Layer 4 of a small transformer language model trained on English Wikipedia (10 layers, counted from 0, width 128).
A neuron adds its activation times its output weights to the MLP's output. To switch it off is to set its activation to zero at one token and run the rest of the model.

Output weights of the MLP neurons that the questions are about. A number n stands for n times 0.0068.
n34: -4 -35 33 -29 -58 31 18 13 -33 10 -6 -18 -16 23 21 1 54 -11 41 -10 7 21 -47 11 26 33 -10 21 32 -27 -25 25 -9 14 21 3 -5 -10 -1 -5 -21 -37 0 1 27 -3 8 -7 -37 6 -5 4 3 14 -23 -7 32 -9 22 -17 -40 7 -6 4 10 62 59 -8 -9 -40 -10 -16 -8 -34 14 -3 29 11 -16 31 1 -40 -28 -6 -11 -19 10 -13 14 -1 10 -30 2 24 -30 34 -31 -10 1 -6 -36 -5 -19 -10 22 1 9 27 37 -3 -11 -2 12 -18 2 8 10 -32 -8 6 23 8 2 17 -27 29 3 11
n64: -39 21 10 -44 -9 16 19 -20 -6 -29 13 3 19 -17 1 -28 23 -11 18 9 11 3 -7 18 10 0 -7 -17 -34 -8 -12 23 -2 -1 -24 -26 19 -11 67 22 1 6 52 -9 22 10 -4 0 -18 -7 8 -20 -27 -14 36 -29 -1 -15 69 11 -17 0 -20 6 15 -6 15 37 60 -14 -19 11 -10 5 1 5 -34 -11 37 -10 19 -5 33 -22 -1 -10 34 -23 -22 8 -26 -29 38 22 19 13 -14 -35 -13 -30 30 -6 8 20 8 -19 -25 -36 0 -20 6 4 -25 1 -9 -12 10 -1 16 -43 -8 1 -29 -7 41 1 17 -12
n144: -39 4 5 -22 20 18 -11 -7 61 -9 24 36 -37 11 6 27 -32 10 -3 -37 20 20 -34 2 -2 8 6 -1 0 16 21 23 -4 -11 30 -11 1 3 24 -2 1 -3 -25 27 -5 -32 7 -13 10 -10 -9 17 -4 -21 26 -28 1 1 2 20 -13 -28 1 10 -13 16 11 6 -2 3 -34 8 -1 -1 46 -14 5 1 -19 -8 1 -12 -50 -14 -49 0 21 9 -39 11 22 11 12 15 -16 35 0 19 -15 24 -7 -27 31 -1 4 13 -5 -7 9 -6 -3 10 7 21 20 -25 -5 -38 38 -6 40 -42 -19 38 34 -17 8 4
n207: -21 15 24 -23 -6 8 -21 -33 -5 6 26 23 25 21 -5 17 -18 17 -34 -9 8 -18 9 -8 -26 20 -16 16 -10 21 9 25 -3 7 -7 -51 3 43 7 -38 -27 1 -34 21 -17 20 17 5 -5 19 -47 -23 25 4 26 -20 -5 9 -31 -16 13 6 9 -43 30 -5 -16 -17 -22 9 -12 -1 -11 23 30 -17 36 -23 -4 -6 -3 35 -3 36 24 -6 3 -16 -28 -9 -24 3 -1 2 28 -11 -23 -35 14 22 7 18 29 -31 -6 -53 -9 6 -29 -18 10 -44 4 -7 7 -16 -29 -9 -57 -45 -39 1 6 3 21 9 20 -10
n222: -1 -21 -23 56 -3 -9 7 14 -2 38 -1 -20 24 -28 14 -28 25 5 3 7 -1 12 20 1 16 38 0 4 30 -20 8 1 -9 -2 5 -18 11 12 16 11 29 35 22 -3 20 -26 -4 -8 19 19 28 -41 5 -10 -24 -8 -12 -5 4 -17 68 32 -32 -4 -27 3 -31 4 4 10 11 2 -11 -1 -15 -22 -15 -24 -24 -13 -7 -1 -9 -12 -9 8 7 -18 -8 -12 -2 30 -6 -27 -15 -2 18 -7 0 23 9 -9 2 -1 15 22 -34 17 -8 -9 -19 5 17 -24 19 -15 -22 15 -14 -8 13 -32 -1 28 3 21 -28 44
n253: 23 -50 19 -22 17 -49 44 -12 -48 -21 -23 -20 23 2 12 -5 -11 -3 -31 -38 -21 6 -17 -15 -19 -52 18 -6 -15 -1 -2 -3 16 9 -11 -2 -11 16 -25 14 29 -19 3 30 9 3 13 8 -17 -22 -20 31 5 -8 -28 5 24 -3 7 10 -10 -5 16 -8 -1 29 -4 24 -7 45 16 10 0 -35 -21 37 3 8 -2 34 3 -24 -18 -26 -7 28 -1 -17 31 -16 2 -6 17 -19 -14 30 -23 -32 -9 -24 -4 -20 -4 -23 -10 59 -6 16 -18 -26 -30 40 5 4 21 -12 7 6 -21 20 -3 -7 -1 6 2 -6 24 13
n365: -34 -12 -11 -7 -33 1 -14 -6 13 7 -2 -9 -1 -9 -33 17 11 -5 19 4 3 1 2 48 25 31 -7 -11 -1 -12 12 19 -24 9 4 -11 32 32 52 31 -2 2 -11 -15 15 -27 36 2 8 9 2 9 -37 -26 -10 -4 48 -23 -2 39 3 -28 -17 -6 12 -19 -4 -26 5 -20 -18 17 22 22 29 -11 30 -8 -12 21 -12 -8 -3 -13 -4 -6 3 -2 -38 -2 -20 27 6 -5 -17 1 -17 15 -24 13 9 1 14 40 14 4 -28 38 -14 25 -6 -6 1 -1 -16 -9 -17 21 -14 6 35 -52 -23 20 -28 7 -20 -23
n378: -22 -16 -2 -2 4 9 -3 -40 3 -4 -7 8 12 -11 -22 -19 4 3 16 17 18 -5 -2 -1 10 -15 4 -4 -21 33 20 -8 -24 14 10 31 -11 -7 10 -4 6 1 -9 19 13 -23 -25 33 2 1 -18 0 -8 21 -34 22 13 14 17 -9 58 -13 -1 -16 -9 7 16 24 9 -5 13 -6 51 -23 -40 -21 26 11 -12 8 45 -1 31 13 7 -1 -5 -11 -32 -26 -14 20 -11 13 24 -18 18 5 5 -3 -25 25 14 9 -6 -6 10 12 -11 -14 -14 -19 -10 -10 3 -7 28 -9 7 -4 18 1 14 32 -5 10 -24 38
n418: 37 5 -30 -15 3 9 -7 10 -20 21 4 1 -1 21 23 -22 -16 -5 -6 37 -2 7 -21 3 -24 -4 -11 -11 8 -12 25 17 15 -17 -5 -26 -8 8 -24 -14 -15 30 0 -9 32 14 23 -27 -4 28 1 -2 27 22 48 17 -48 25 3 -43 -34 -15 -26 -8 -24 -12 -4 18 -11 -14 3 -30 -4 -10 -22 13 -3 -4 1 32 -18 -8 -22 -10 -25 2 -18 28 -5 5 9 22 38 -5 18 14 33 -13 -14 9 -6 2 -2 12 -18 6 6 -18 -14 2 28 -6 -6 4 7 -14 -9 -15 38 -26 2 -19 -3 -15 -32 2 -36 -25
n433: 8 -14 25 -18 -12 9 19 -20 7 -2 25 -24 18 -16 -4 1 13 -14 18 -19 11 -1 12 22 24 7 2 38 -8 4 17 -2 -3 -4 -17 13 23 -11 -2 13 7 -11 -13 9 -4 10 18 -14 -7 7 -13 -27 19 -13 26 -37 16 -10 -9 -2 94 26 -4 -24 24 16 24 22 23 11 -18 19 -32 -1 -5 19 16 -13 0 -29 44 15 -12 10 8 -35 -17 1 -18 -14 1 -18 -17 -24 -24 -16 4 -30 25 -19 4 -16 15 -17 17 9 12 4 -17 -8 -12 -7 19 1 14 10 -2 11 -15 -4 -18 -14 9 -7 -31 -1 30 31
n482: 10 -10 15 -2 -42 -3 -14 -24 11 -1 1 9 15 -21 14 -10 -4 -1 8 -24 15 20 10 -3 12 -3 2 -15 -24 4 1 17 0 5 28 -13 -5 -29 14 9 -20 14 42 -5 6 25 25 -4 -15 -13 -17 12 -6 0 14 7 3 -11 33 -2 28 -16 30 15 -27 -11 2 55 10 -10 33 0 25 -17 -9 -10 -1 14 6 18 5 15 38 14 -13 -31 -35 12 9 9 25 -11 17 -24 -24 -28 25 -35 -3 -13 -14 19 9 22 61 -35 17 -17 3 -11 17 -1 19 -7 14 -24 34 1 -22 19 -31 1 42 21 -39 32 -27 8
n523: -4 -23 27 20 -4 -13 -24 9 -53 13 -6 16 31 19 -11 -35 -3 -20 0 -26 28 39 -22 -5 -17 34 -23 -20 6 -6 18 17 21 -1 22 2 14 19 -38 -9 -26 2 5 12 7 4 -9 -32 -21 -23 9 0 -9 27 -2 22 31 -6 33 -1 -17 -31 -8 50 22 10 -3 -5 -24 3 8 -11 -10 -20 -45 10 -29 -22 1 21 11 16 8 12 -32 20 -21 9 6 -8 14 -3 3 13 -25 2 -2 -14 -11 -6 39 7 -13 -16 2 12 -42 3 5 35 20 -3 -14 4 23 15 7 17 17 17 9 2 27 -19 5 4 -6 -25
n526: -31 4 -42 -13 25 -15 -21 8 30 -18 5 -14 -1 -25 -20 -38 30 15 6 32 17 8 4 17 2 20 1 22 -11 -22 9 -7 1 -17 -22 2 25 -12 -48 13 12 -32 11 20 -5 -4 17 -25 15 -28 -4 6 9 -36 36 1 -29 23 -24 -5 -3 10 43 -4 -15 4 29 4 -33 3 18 18 26 14 -7 -1 -33 9 13 29 15 6 10 -8 19 14 -12 -34 -13 2 8 -10 8 8 -23 13 30 24 -12 9 8 46 5 31 -2 -12 37 -4 -34 16 14 16 -8 39 -17 -12 17 25 2 -4 -10 -12 -9 -1 38 -35 17 21
n553: -16 -10 -29 -26 -7 -1 11 -40 -6 36 -9 1 -42 23 -36 -21 0 15 -18 -13 16 16 -11 -4 31 -8 -15 11 8 15 -5 -17 9 2 14 18 -4 4 -9 57 11 2 10 3 -14 17 -20 7 29 -10 -31 31 7 -14 33 -17 -6 -48 20 7 -15 -13 12 -35 28 8 -5 25 39 -16 -8 32 18 -17 4 -5 -22 -23 7 16 9 -12 14 16 39 4 7 22 14 -12 0 -31 31 -23 -2 7 -20 -21 19 14 16 -4 -15 13 30 4 -24 -2 15 41 -18 6 -49 50 41 0 13 -2 -34 -34 10 3 -1 8 -4 -3 -1 7
n614: 19 -5 2 21 -50 16 34 -26 -35 10 27 -2 -14 -2 -36 -26 8 15 -1 18 38 24 -30 3 22 29 -18 -6 -30 -16 8 26 23 7 9 -33 11 -6 45 20 -28 12 39 -4 -10 14 23 -37 -11 -19 -25 25 9 21 -19 -7 20 -36 -5 -28 -2 12 -26 10 -27 -7 12 -24 2 -1 4 -10 14 0 48 19 3 -17 -17 -15 5 16 3 41 -10 -2 -13 3 19 -5 -5 -2 1 -11 -9 8 9 25 -27 1 -5 -4 3 10 -9 11 35 -15 5 8 0 1 -3 8 -1 23 2 12 -28 5 -14 -6 -12 -31 -7 -9 25 -7
n630: 10 25 15 -48 7 -9 2 -5 -19 -9 -2 -15 22 1 -1 10 -27 1 2 -15 0 -18 -3 -15 52 -16 14 18 -18 -16 -3 1 5 7 -14 2 -11 35 -41 -3 17 1 -18 4 38 -4 -12 30 -2 23 12 -29 -48 -30 18 -5 20 37 28 -37 26 5 -29 -5 13 -1 1 27 -3 15 -34 -7 7 38 0 6 12 18 32 -8 -5 -25 -33 -11 -16 -2 16 1 -34 -15 18 14 22 34 8 16 -37 14 23 -21 1 -11 -1 12 -26 19 -11 52 6 58 -4 26 -7 -11 5 -10 -26 29 19 7 15 4 -8 1 -46 8 1 27

Each question names a token from some text and the token that comes next. It shows the activations a of the neurons there, in the order above. A number n stands for n times 0.17.

Then comes g, the gradient of the next token's log-probability with respect to the MLP's output, scaled to length 1. A neuron's effect is roughly proportional to its activation times (output weights . g). A number n stands for n times 0.0039.

"-", then "fin"
a: 0 0 0 0 0 0 6 0 0 0 36 0 0 0 0 0
g: -4 -14 10 -21 -20 -15 14 -25 5 18 -44 26 -16 -6 19 -11 -30 28 58 -9 -25 21 -8 -20 -9 13 -20 9 -7 -11 -54 6 -26 -40 -39 -52 15 -18 -22 2 20 21 21 9 -10 30 14 -24 -22 18 14 -21 -5 -12 32 -13 -11 6 2 33 -46 10 -20 -13 19 31 -14 4 49 -15 14 16 17 36 -5 19 -42 -5 8 -27 -61 10 -7 13 1 13 5 -4 -2 8 13 -16 35 -15 0 -10 43 -14 -14 25 4 -9 41 15 27 26 -24 -9 30 19 18 -9 -1 -9 33 16 -14 30 12 33 -21 -3 5 34 2 -6 28 -40
Which neuron, switched off, lowers the next token's probability most? n482

"later ", then "played "
a: 0 0 0 0 6 0 2 0 0 79 0 0 1 65 0 0
g: -2 13 24 -30 5 -28 -4 2 -11 15 -20 18 29 22 26 52 -3 -9 -18 33 3 -2 17 14 7 -3 -12 9 -8 11 -42 29 -18 -12 -12 7 36 -35 -15 -7 40 -11 -10 1 -18 -25 -20 19 1 -28 10 -19 -11 -20 1 41 31 -7 18 -17 -2 1 24 27 4 18 7 -1 28 -7 -12 -50 -5 5 14 -60 25 24 -18 9 9 -2 2 2 9 0 -54 -10 11 -31 -43 51 21 -17 52 2 -17 -2 -15 -4 -26 -34 -43 6 20 29 38 39 -1 -42 2 -17 25 36 -17 57 5 5 19 -4 16 21 2 12 4 -4 -16 0
Which neuron, switched off, raises the next token's probability most? n553

"att", then "le "
a: 0 0 0 0 0 0 0 8 0 0 0 3 0 0 0 27
g: -12 -19 -16 -12 -4 -3 -37 16 11 31 8 -4 16 -3 -19 20 20 7 -7 9 -30 3 26 28 32 -22 30 5 21 -5 -1 19 -15 34 -2 41 18 27 36 6 -28 48 22 2 15 9 2 1 -30 18 49 59 -6 3 -20 4 -7 -2 -21 -12 39 25 -30 22 22 -12 12 31 -8 32 1 -17 -3 21 12 -30 8 -42 38 23 17 -12 21 10 -7 19 -4 15 -29 3 8 -12 1 39 -35 -18 -8 5 18 -33 -34 -53 4 22 -12 5 -12 23 -53 -3 -19 12 22 -41 4 -36 39 1 -1 -42 -16 8 1 15 -12 -12 -28 -31
Which neuron, switched off, lowers the next token's probability most? n630

"made ", then "his "
a: 0 0 0 0 0 0 18 0 0 0 0 18 0 0 0 0
g: 3 2 14 -33 17 -21 47 -19 6 30 -6 -13 -27 -21 22 -5 -17 1 15 -57 2 26 -12 27 -3 -7 -2 -17 -6 -12 8 -24 -8 -31 20 -33 2 5 15 26 17 7 33 -21 -33 -41 -25 -14 -8 32 -17 -52 10 -19 16 11 -47 -16 30 -11 -24 12 28 34 16 -6 -20 20 4 -30 16 9 13 -10 -12 -1 52 29 22 47 -49 -10 -18 16 39 -4 -17 19 49 43 -19 -44 9 -17 -7 14 16 7 -10 3 -26 -31 -12 42 1 -2 -20 -22 -5 4 16 7 14 23 -14 11 -16 28 -8 6 -2 47 -24 -16 -6 19 4 4
Which neuron, switched off, raises the next token's probability most? n523

"\n", then "- "
a: 0 0 29 0 0 0 0 0 9 0 0 0 0 0 0 0
g: -3 -22 11 5 7 14 -12 -7 29 -3 30 10 0 15 16 15 -23 -7 22 -14 -4 -5 -21 28 4 45 61 14 -18 -28 25 7 49 1 7 -11 -19 18 -3 -40 -3 -21 26 15 15 -25 -21 5 5 -30 -27 14 13 -19 -14 5 -12 17 26 11 -49 -12 -21 23 24 -23 18 23 13 10 -9 30 -25 11 39 -29 -5 44 -32 7 1 7 -59 -22 -17 0 18 -28 37 54 8 12 16 9 14 -1 -6 14 31 0 13 -17 18 -35 -11 -12 10 27 -27 -2 19 22 -2 53 12 -37 10 -5 19 19 13 39 -37 -2 35 -7 41 -7
Which neuron, switched off, lowers the next token's probability most? n144

"F", then "ern"
a: 0 0 0 0 0 0 0 12 8 0 0 0 0 0 0 0
g: 25 19 29 -20 17 -15 -28 18 -17 50 -19 -16 26 -25 6 -20 -1 18 16 1 41 34 3 7 3 10 21 22 -32 -1 -13 13 16 0 -23 -38 9 -22 17 -63 -12 16 -21 18 9 -26 -20 -14 3 35 31 -4 2 1 7 1 10 1 46 -1 -16 11 -9 -33 -26 53 9 20 27 12 23 -12 -22 -3 11 -24 5 9 21 19 7 2 -16 -4 -42 -27 -24 -24 21 18 5 -5 -27 -19 -32 42 -4 22 -31 -33 52 10 50 30 -1 1 6 -17 -33 41 5 -15 12 15 20 43 -21 -34 18 21 1 -15 -1 -2 -26 6 24 -24
Which neuron, switched off, lowers the next token's probability most? n418

"C", then "urr"
a: 0 0 0 0 0 0 0 15 0 0 0 0 0 0 0 0
g: -24 2 -10 -1 3 -38 8 16 12 -2 -25 21 14 13 -26 -26 -7 -19 0 -33 3 -2 10 8 -15 -17 -26 32 -19 31 -41 36 -24 18 -13 -42 3 -12 44 -35 3 -3 13 37 9 -10 12 -40 -29 10 -27 -15 24 16 36 14 -13 4 -5 4 -43 -25 39 11 -46 41 19 -19 33 -10 21 -9 -27 3 -31 28 -29 3 -20 -18 14 22 2 28 33 2 9 42 -14 -5 4 -8 9 -26 7 0 -15 23 27 -53 3 -14 8 -1 23 -40 -8 0 24 15 36 18 -39 -44 -11 -14 -16 -25 1 -14 32 12 -17 12 39 -19 19 17
Which neuron, switched off, raises the next token's probability most? n378

"n", then "ov"
a: 0 0 0 0 41 0 0 4 0 0 0 0 1 0 0 0
g: -34 10 -5 -23 -12 3 15 5 8 6 39 15 4 -7 -18 -32 -14 -31 -30 3 10 33 29 -8 20 21 9 -2 -42 9 -2 -7 -5 -33 9 -31 8 -24 -14 59 17 18 0 -14 -30 9 3 -28 18 -29 -26 38 0 -23 22 9 -10 1 25 -2 5 -8 38 -45 7 9 13 -3 33 40 31 -3 -22 -11 30 42 12 -4 23 -3 11 15 25 0 4 -26 -1 28 -37 -6 21 -22 30 9 -7 5 -31 12 9 38 35 73 3 28 17 -6 17 4 -2 27 10 22 -8 -31 -9 -65 -30 11 -14 -38 -22 -10 14 3 11 21 -13 -4
Which neuron, switched off, raises the next token's probability most? n222

"his ", then "tr"
a: 0 0 0 2 0 0 0 0 0 2 0 0 12 0 0 0
g: 20 -2 12 -11 30 7 -27 -8 17 0 6 7 48 25 -26 7 19 8 -56 1 7 -2 -23 -31 -8 28 -13 4 -12 -6 -7 17 37 14 -22 -40 -22 2 -23 22 0 -12 -3 22 -12 4 -33 -7 12 -20 -16 -1 9 -50 46 33 -40 -15 47 -36 10 -12 12 -57 -41 -20 -8 -24 4 7 -1 5 12 18 -22 12 -19 -40 19 -30 24 19 6 -5 -49 32 -24 -19 12 23 -3 -23 12 -5 -12 34 0 -16 33 2 13 39 42 29 -14 9 -1 24 -12 -13 -16 32 -5 21 -13 6 23 33 7 13 21 28 9 4 -46 -3 29 -2
Which neuron, switched off, lowers the next token's probability most? n526

"de", then "but "
a: 75 0 0 6 0 0 0 21 0 0 0 0 0 0 0 0
g: 48 -32 22 -24 -24 27 3 11 -17 0 7 -11 17 -28 -26 -1 23 14 -22 41 -49 18 -29 -28 2 -9 32 -16 -16 -13 -13 42 -21 14 -20 -22 11 20 16 43 6 -7 22 -9 -26 -26 -1 8 -25 23 10 -4 -33 -13 -11 -3 16 9 -26 -27 2 13 64 -33 53 31 -4 5 -7 1 12 -6 -20 1 15 -7 5 17 16 -12 -6 -1 -56 14 6 -16 21 -11 -8 6 -7 -1 -4 -16 30 18 -34 -30 5 14 -40 12 18 -18 -17 32 -5 18 -20 -21 -31 1 21 -23 9 -19 -18 10 42 18 35 53 20 34 32 -12 -25 0
Which neuron, switched off, lowers the next token's probability most? n34

"is ", then "made "
a: 0 0 0 0 0 0 0 0 0 6 0 0 0 55 0 1
g: -40 2 -40 -60 6 1 -23 -25 8 -15 46 17 5 35 8 4 -38 46 -3 16 19 17 -39 -12 16 -16 -21 -2 29 -50 -7 14 5 11 15 -19 2 -29 3 3 31 -22 13 -43 34 -6 -22 6 -9 -19 -3 -15 11 1 10 -13 3 -6 -11 41 -13 5 5 25 -9 14 5 13 3 10 -10 15 -11 5 17 -38 25 30 -25 28 -8 6 3 17 -18 -7 -22 -9 39 -17 -15 40 23 21 52 -15 31 -5 33 25 -16 -40 1 -29 2 -4 50 23 -35 -29 21 39 9 32 15 1 -5 -19 -6 -21 1 28 -1 1 -10 10 7 -48
Which neuron, switched off, lowers the next token's probability most? n553

"O", then "X"
a: 0 0 0 0 0 0 0 19 0 0 0 0 0 0 0 0
g: 1 -23 0 22 8 -27 10 35 23 -28 6 14 -26 18 15 -25 -8 -22 -25 5 -9 6 32 -11 -2 -15 -29 16 4 11 9 14 27 3 -23 43 -14 25 15 -42 39 30 -7 -44 -5 -12 -9 -14 -5 13 -42 -14 -24 -27 -40 7 37 -19 34 -6 4 -24 21 9 12 29 -15 -10 -4 -11 21 -8 23 7 13 23 12 -25 26 -33 -5 -16 2 23 2 -9 20 -52 -7 -56 -13 16 -31 29 27 6 -8 -73 -5 30 -13 -27 -3 34 33 22 -16 -22 -31 9 14 35 4 10 -30 22 -2 24 -13 -2 2 17 11 38 -11 -30 -16 -21
Which neuron, switched off, lowers the next token's probability most? n378

"\n\n", then "==="
a: 0 0 0 0 0 0 0 0 0 0 0 0 0 7 0 0
g: -5 49 -10 -39 -13 8 -24 -9 -15 41 28 -22 -48 0 -19 27 1 41 -23 -19 26 12 -3 -21 -3 23 20 12 -6 -30 -6 -10 33 40 11 -13 -9 4 -21 28 -16 -23 4 28 8 -13 20 -3 -6 2 12 11 6 -31 7 23 27 5 66 0 -6 -24 -51 -37 21 2 -10 -16 4 -22 13 -63 -14 -17 -21 -14 -17 -18 7 35 -7 -18 -28 29 12 12 19 -12 -9 14 27 27 3 -21 -31 -47 2 10 19 -4 4 -17 5 23 1 3 -4 -29 22 8 -5 -9 -8 4 -5 40 -28 17 -4 8 29 7 -10 19 50 -17 59 9
Which neuron, switched off, lowers the next token's probability most? n553

"c", then "ord "
a: 0 0 0 2 0 0 0 22 0 0 0 0 0 0 0 0
g: 3 48 3 -11 66 -18 10 3 36 25 -12 21 46 0 10 -18 20 56 -49 -1 15 12 -24 -22 -14 -21 -6 -11 5 -8 -20 3 -11 3 51 12 -34 1 2 21 6 7 -1 -8 2 -27 31 -16 -13 5 32 -41 -4 -14 9 -6 -26 -12 -21 7 -37 -10 -15 -22 -14 10 -9 29 12 28 39 -4 9 48 -5 -41 14 2 14 0 0 -11 8 -17 2 8 -2 -8 38 2 0 5 22 -39 1 34 -21 42 8 -9 17 37 38 -55 -18 -9 9 -26 16 28 2 -9 4 -6 21 16 -29 -4 -30 -28 -44 -2 -16 -33 2 19 20 14
Which neuron, switched off, raises the next token's probability most? n378

"only ", then "av"
a: 0 0 0 0 0 0 0 0 0 0 0 0 0 30 0 0
g: 20 21 14 -22 27 3 15 -13 13 -12 4 6 -17 -8 -17 12 8 14 -2 7 1 8 -1 31 -51 27 -54 -16 0 -12 -12 7 -17 -23 -7 13 -24 4 6 -18 10 -2 4 7 0 -32 14 -23 9 -6 -10 -11 39 10 23 -17 30 -25 14 -14 -9 -25 -24 8 29 6 -23 -20 -49 0 -51 18 7 27 -8 58 7 10 42 -40 -50 -10 -20 1 -7 27 -21 -24 25 -25 -2 17 -10 18 26 -4 16 -14 -25 26 39 8 -15 -13 76 -11 18 29 18 22 23 49 -7 31 15 -26 -13 1 -20 10 -19 24 40 -26 23 7 -17 15
Which neuron, switched off, lowers the next token's probability most? n553

"he ", then "t"
a: 0 0 0 0 0 0 0 0 0 27 0 26 0 69 0 0
g: 8 25 -23 1 22 -25 -32 -40 17 0 -18 -9 -39 21 11 30 17 -22 6 4 -22 15 -42 -10 -3 -26 28 -20 -15 -25 -8 -16 6 1 -26 24 6 20 -37 9 15 61 -11 1 -30 29 10 -14 -19 8 35 -12 9 -17 -2 29 28 10 5 6 -10 -2 32 18 -19 -4 30 -14 -13 -13 -16 -18 9 -3 34 52 -15 -17 4 21 -6 19 -31 5 24 29 37 5 17 -12 -5 28 -2 -4 -29 -19 -37 19 20 -17 -56 17 -4 -10 29 39 27 -7 -15 50 14 -17 -6 1 17 7 45 5 -34 -44 44 22 37 -1 -20 0 -2 6
Which neuron, switched off, lowers the next token's probability most? n553

", ", then "f"
a: 0 0 0 0 0 0 0 0 10 20 0 0 0 0 0 0
g: -25 -8 8 -25 -23 4 -64 -31 6 28 -8 8 -14 -14 -7 -16 -1 31 -15 8 -32 -14 25 22 -30 -22 7 -21 -3 -1 25 4 -34 -4 53 34 9 8 16 -33 -33 -54 -47 3 -40 -18 27 -15 43 20 -22 -16 -19 -17 1 -10 15 3 -13 -12 12 9 -27 24 -35 28 -6 11 17 15 -16 19 3 20 -5 -10 24 9 4 -15 32 -25 -37 14 -22 16 12 14 14 -44 -33 29 29 7 -30 38 -2 22 25 -18 -10 -13 -19 11 -19 -14 47 2 -18 -28 -19 1 -16 8 8 -2 8 22 -26 33 -36 -6 -17 6 -16 -44 -9 17
Which neuron, switched off, lowers the next token's probability most? n433

"sch", then "ol"
a: 0 0 0 97 0 0 0 11 0 0 0 0 0 0 5 0
g: 22 -14 20 -7 -5 -8 7 -19 53 -2 -6 29 30 14 -10 -14 -16 -20 11 10 29 12 -17 -13 -35 -5 19 10 23 -12 0 34 -1 16 -25 22 -12 52 -24 -24 8 7 -10 34 7 -9 -11 33 -35 -7 -27 43 43 12 -3 30 1 -13 -33 12 -21 -10 -9 1 1 -2 26 12 -4 1 -10 20 -35 7 20 7 31 27 -16 33 -4 20 -24 -25 -33 8 -19 27 3 4 -1 18 -20 -25 47 14 38 24 15 9 3 -61 -9 -32 -31 -15 -4 -20 -12 32 2 37 6 11 -50 10 -33 9 -34 33 -21 -14 2 54 -9 -20 -30 13
Which neuron, switched off, lowers the next token's probability most? n207

".", then "C"
a: 0 0 0 0 0 0 0 2 0 0 0 0 2 17 68 0
g: -3 6 61 -8 -24 -11 7 2 2 5 -52 -7 5 -28 -23 -14 18 -10 14 37 -17 -11 -21 30 -8 21 -41 7 -16 28 -38 -10 20 -40 23 40 -22 0 6 -24 -23 -17 41 -32 27 -36 14 30 -4 4 15 -16 -24 21 -36 19 16 -11 4 26 -18 19 31 -26 -29 6 46 19 -46 -29 11 30 25 4 -25 11 -27 -22 29 -37 9 -14 -10 9 -20 0 -13 -17 -12 -4 -8 11 -4 -4 9 -19 -1 -30 -38 -8 21 -15 51 -23 2 5 13 -12 16 -37 15 25 36 -5 20 -8 31 -6 7 13 11 17 -32 23 -21 6 28 8
Which neuron, switched off, lowers the next token's probability most? n614

"ent ", then "on "
a: 0 0 0 0 0 0 20 0 0 0 0 0 0 5 0 0
g: 20 21 14 27 -5 43 30 15 -3 10 18 0 1 5 -5 13 14 32 -27 -10 -1 21 -28 -32 5 27 -28 7 -9 39 -28 -31 -12 -36 -28 -30 -37 -25 20 -29 -13 -9 40 10 4 13 26 6 -24 27 21 7 23 9 32 29 -2 11 -18 34 -39 -26 -28 18 21 -29 14 -17 4 5 23 -5 -35 -11 32 13 -34 -20 9 -16 -46 59 -27 -9 3 -1 10 -38 -3 20 -10 -57 -30 -15 5 -19 9 -31 14 18 -23 -12 22 -6 16 3 0 4 42 -10 -14 2 -28 -49 14 11 -47 -18 9 -17 -15 -13 2 13 -23 1 11 -3
Which neuron, switched off, raises the next token's probability most? n365

"chool", then ", "
a: 0 0 0 0 0 0 0 2 0 0 0 40 0 0 0 0
g: 25 -33 13 0 -7 9 19 19 26 30 39 21 7 -24 -2 10 -29 17 -17 -35 55 -24 -20 2 11 40 -40 3 30 -5 -16 21 36 -2 -26 6 -6 11 -24 -52 -1 40 4 10 33 -3 31 -22 -15 37 32 -1 6 -45 55 2 31 -12 11 -11 -20 2 24 5 23 -34 -12 12 0 -8 30 -26 -35 -15 18 19 -7 -9 0 -12 -22 47 -9 -9 14 3 -13 -23 26 -8 45 9 -3 15 21 -14 -15 -1 8 50 17 -21 -1 -25 -8 22 24 0 -14 23 29 20 6 -25 9 9 -27 21 11 -7 -24 16 45 -15 7 11 -8 -31
Which neuron, switched off, lowers the next token's probability most? n523

"col", then "or "
a: 0 6 0 0 27 0 0 0 0 0 0 0 0 0 0 0
g: -6 -9 11 -50 13 -6 -26 -8 -29 -47 0 -10 21 2 -5 4 42 53 -2 14 -29 30 -6 12 22 2 10 25 35 -12 20 10 10 45 0 8 -7 35 -23 11 8 -8 -12 5 30 -7 -1 31 -30 33 11 33 -24 30 -53 -37 27 16 -29 -38 29 -5 -29 -37 -15 64 6 -24 3 -15 2 2 10 -23 3 -40 34 12 -29 12 7 7 48 -19 -12 -16 -11 13 -8 23 -27 9 2 -2 -23 -9 2 -3 -7 -4 2 -21 39 -15 -9 6 -6 1 -16 -25 7 32 6 -11 12 30 61 -14 3 17 -13 -15 -15 20 17 -12 -16 -18
Which neuron, switched off, lowers the next token's probability most? n222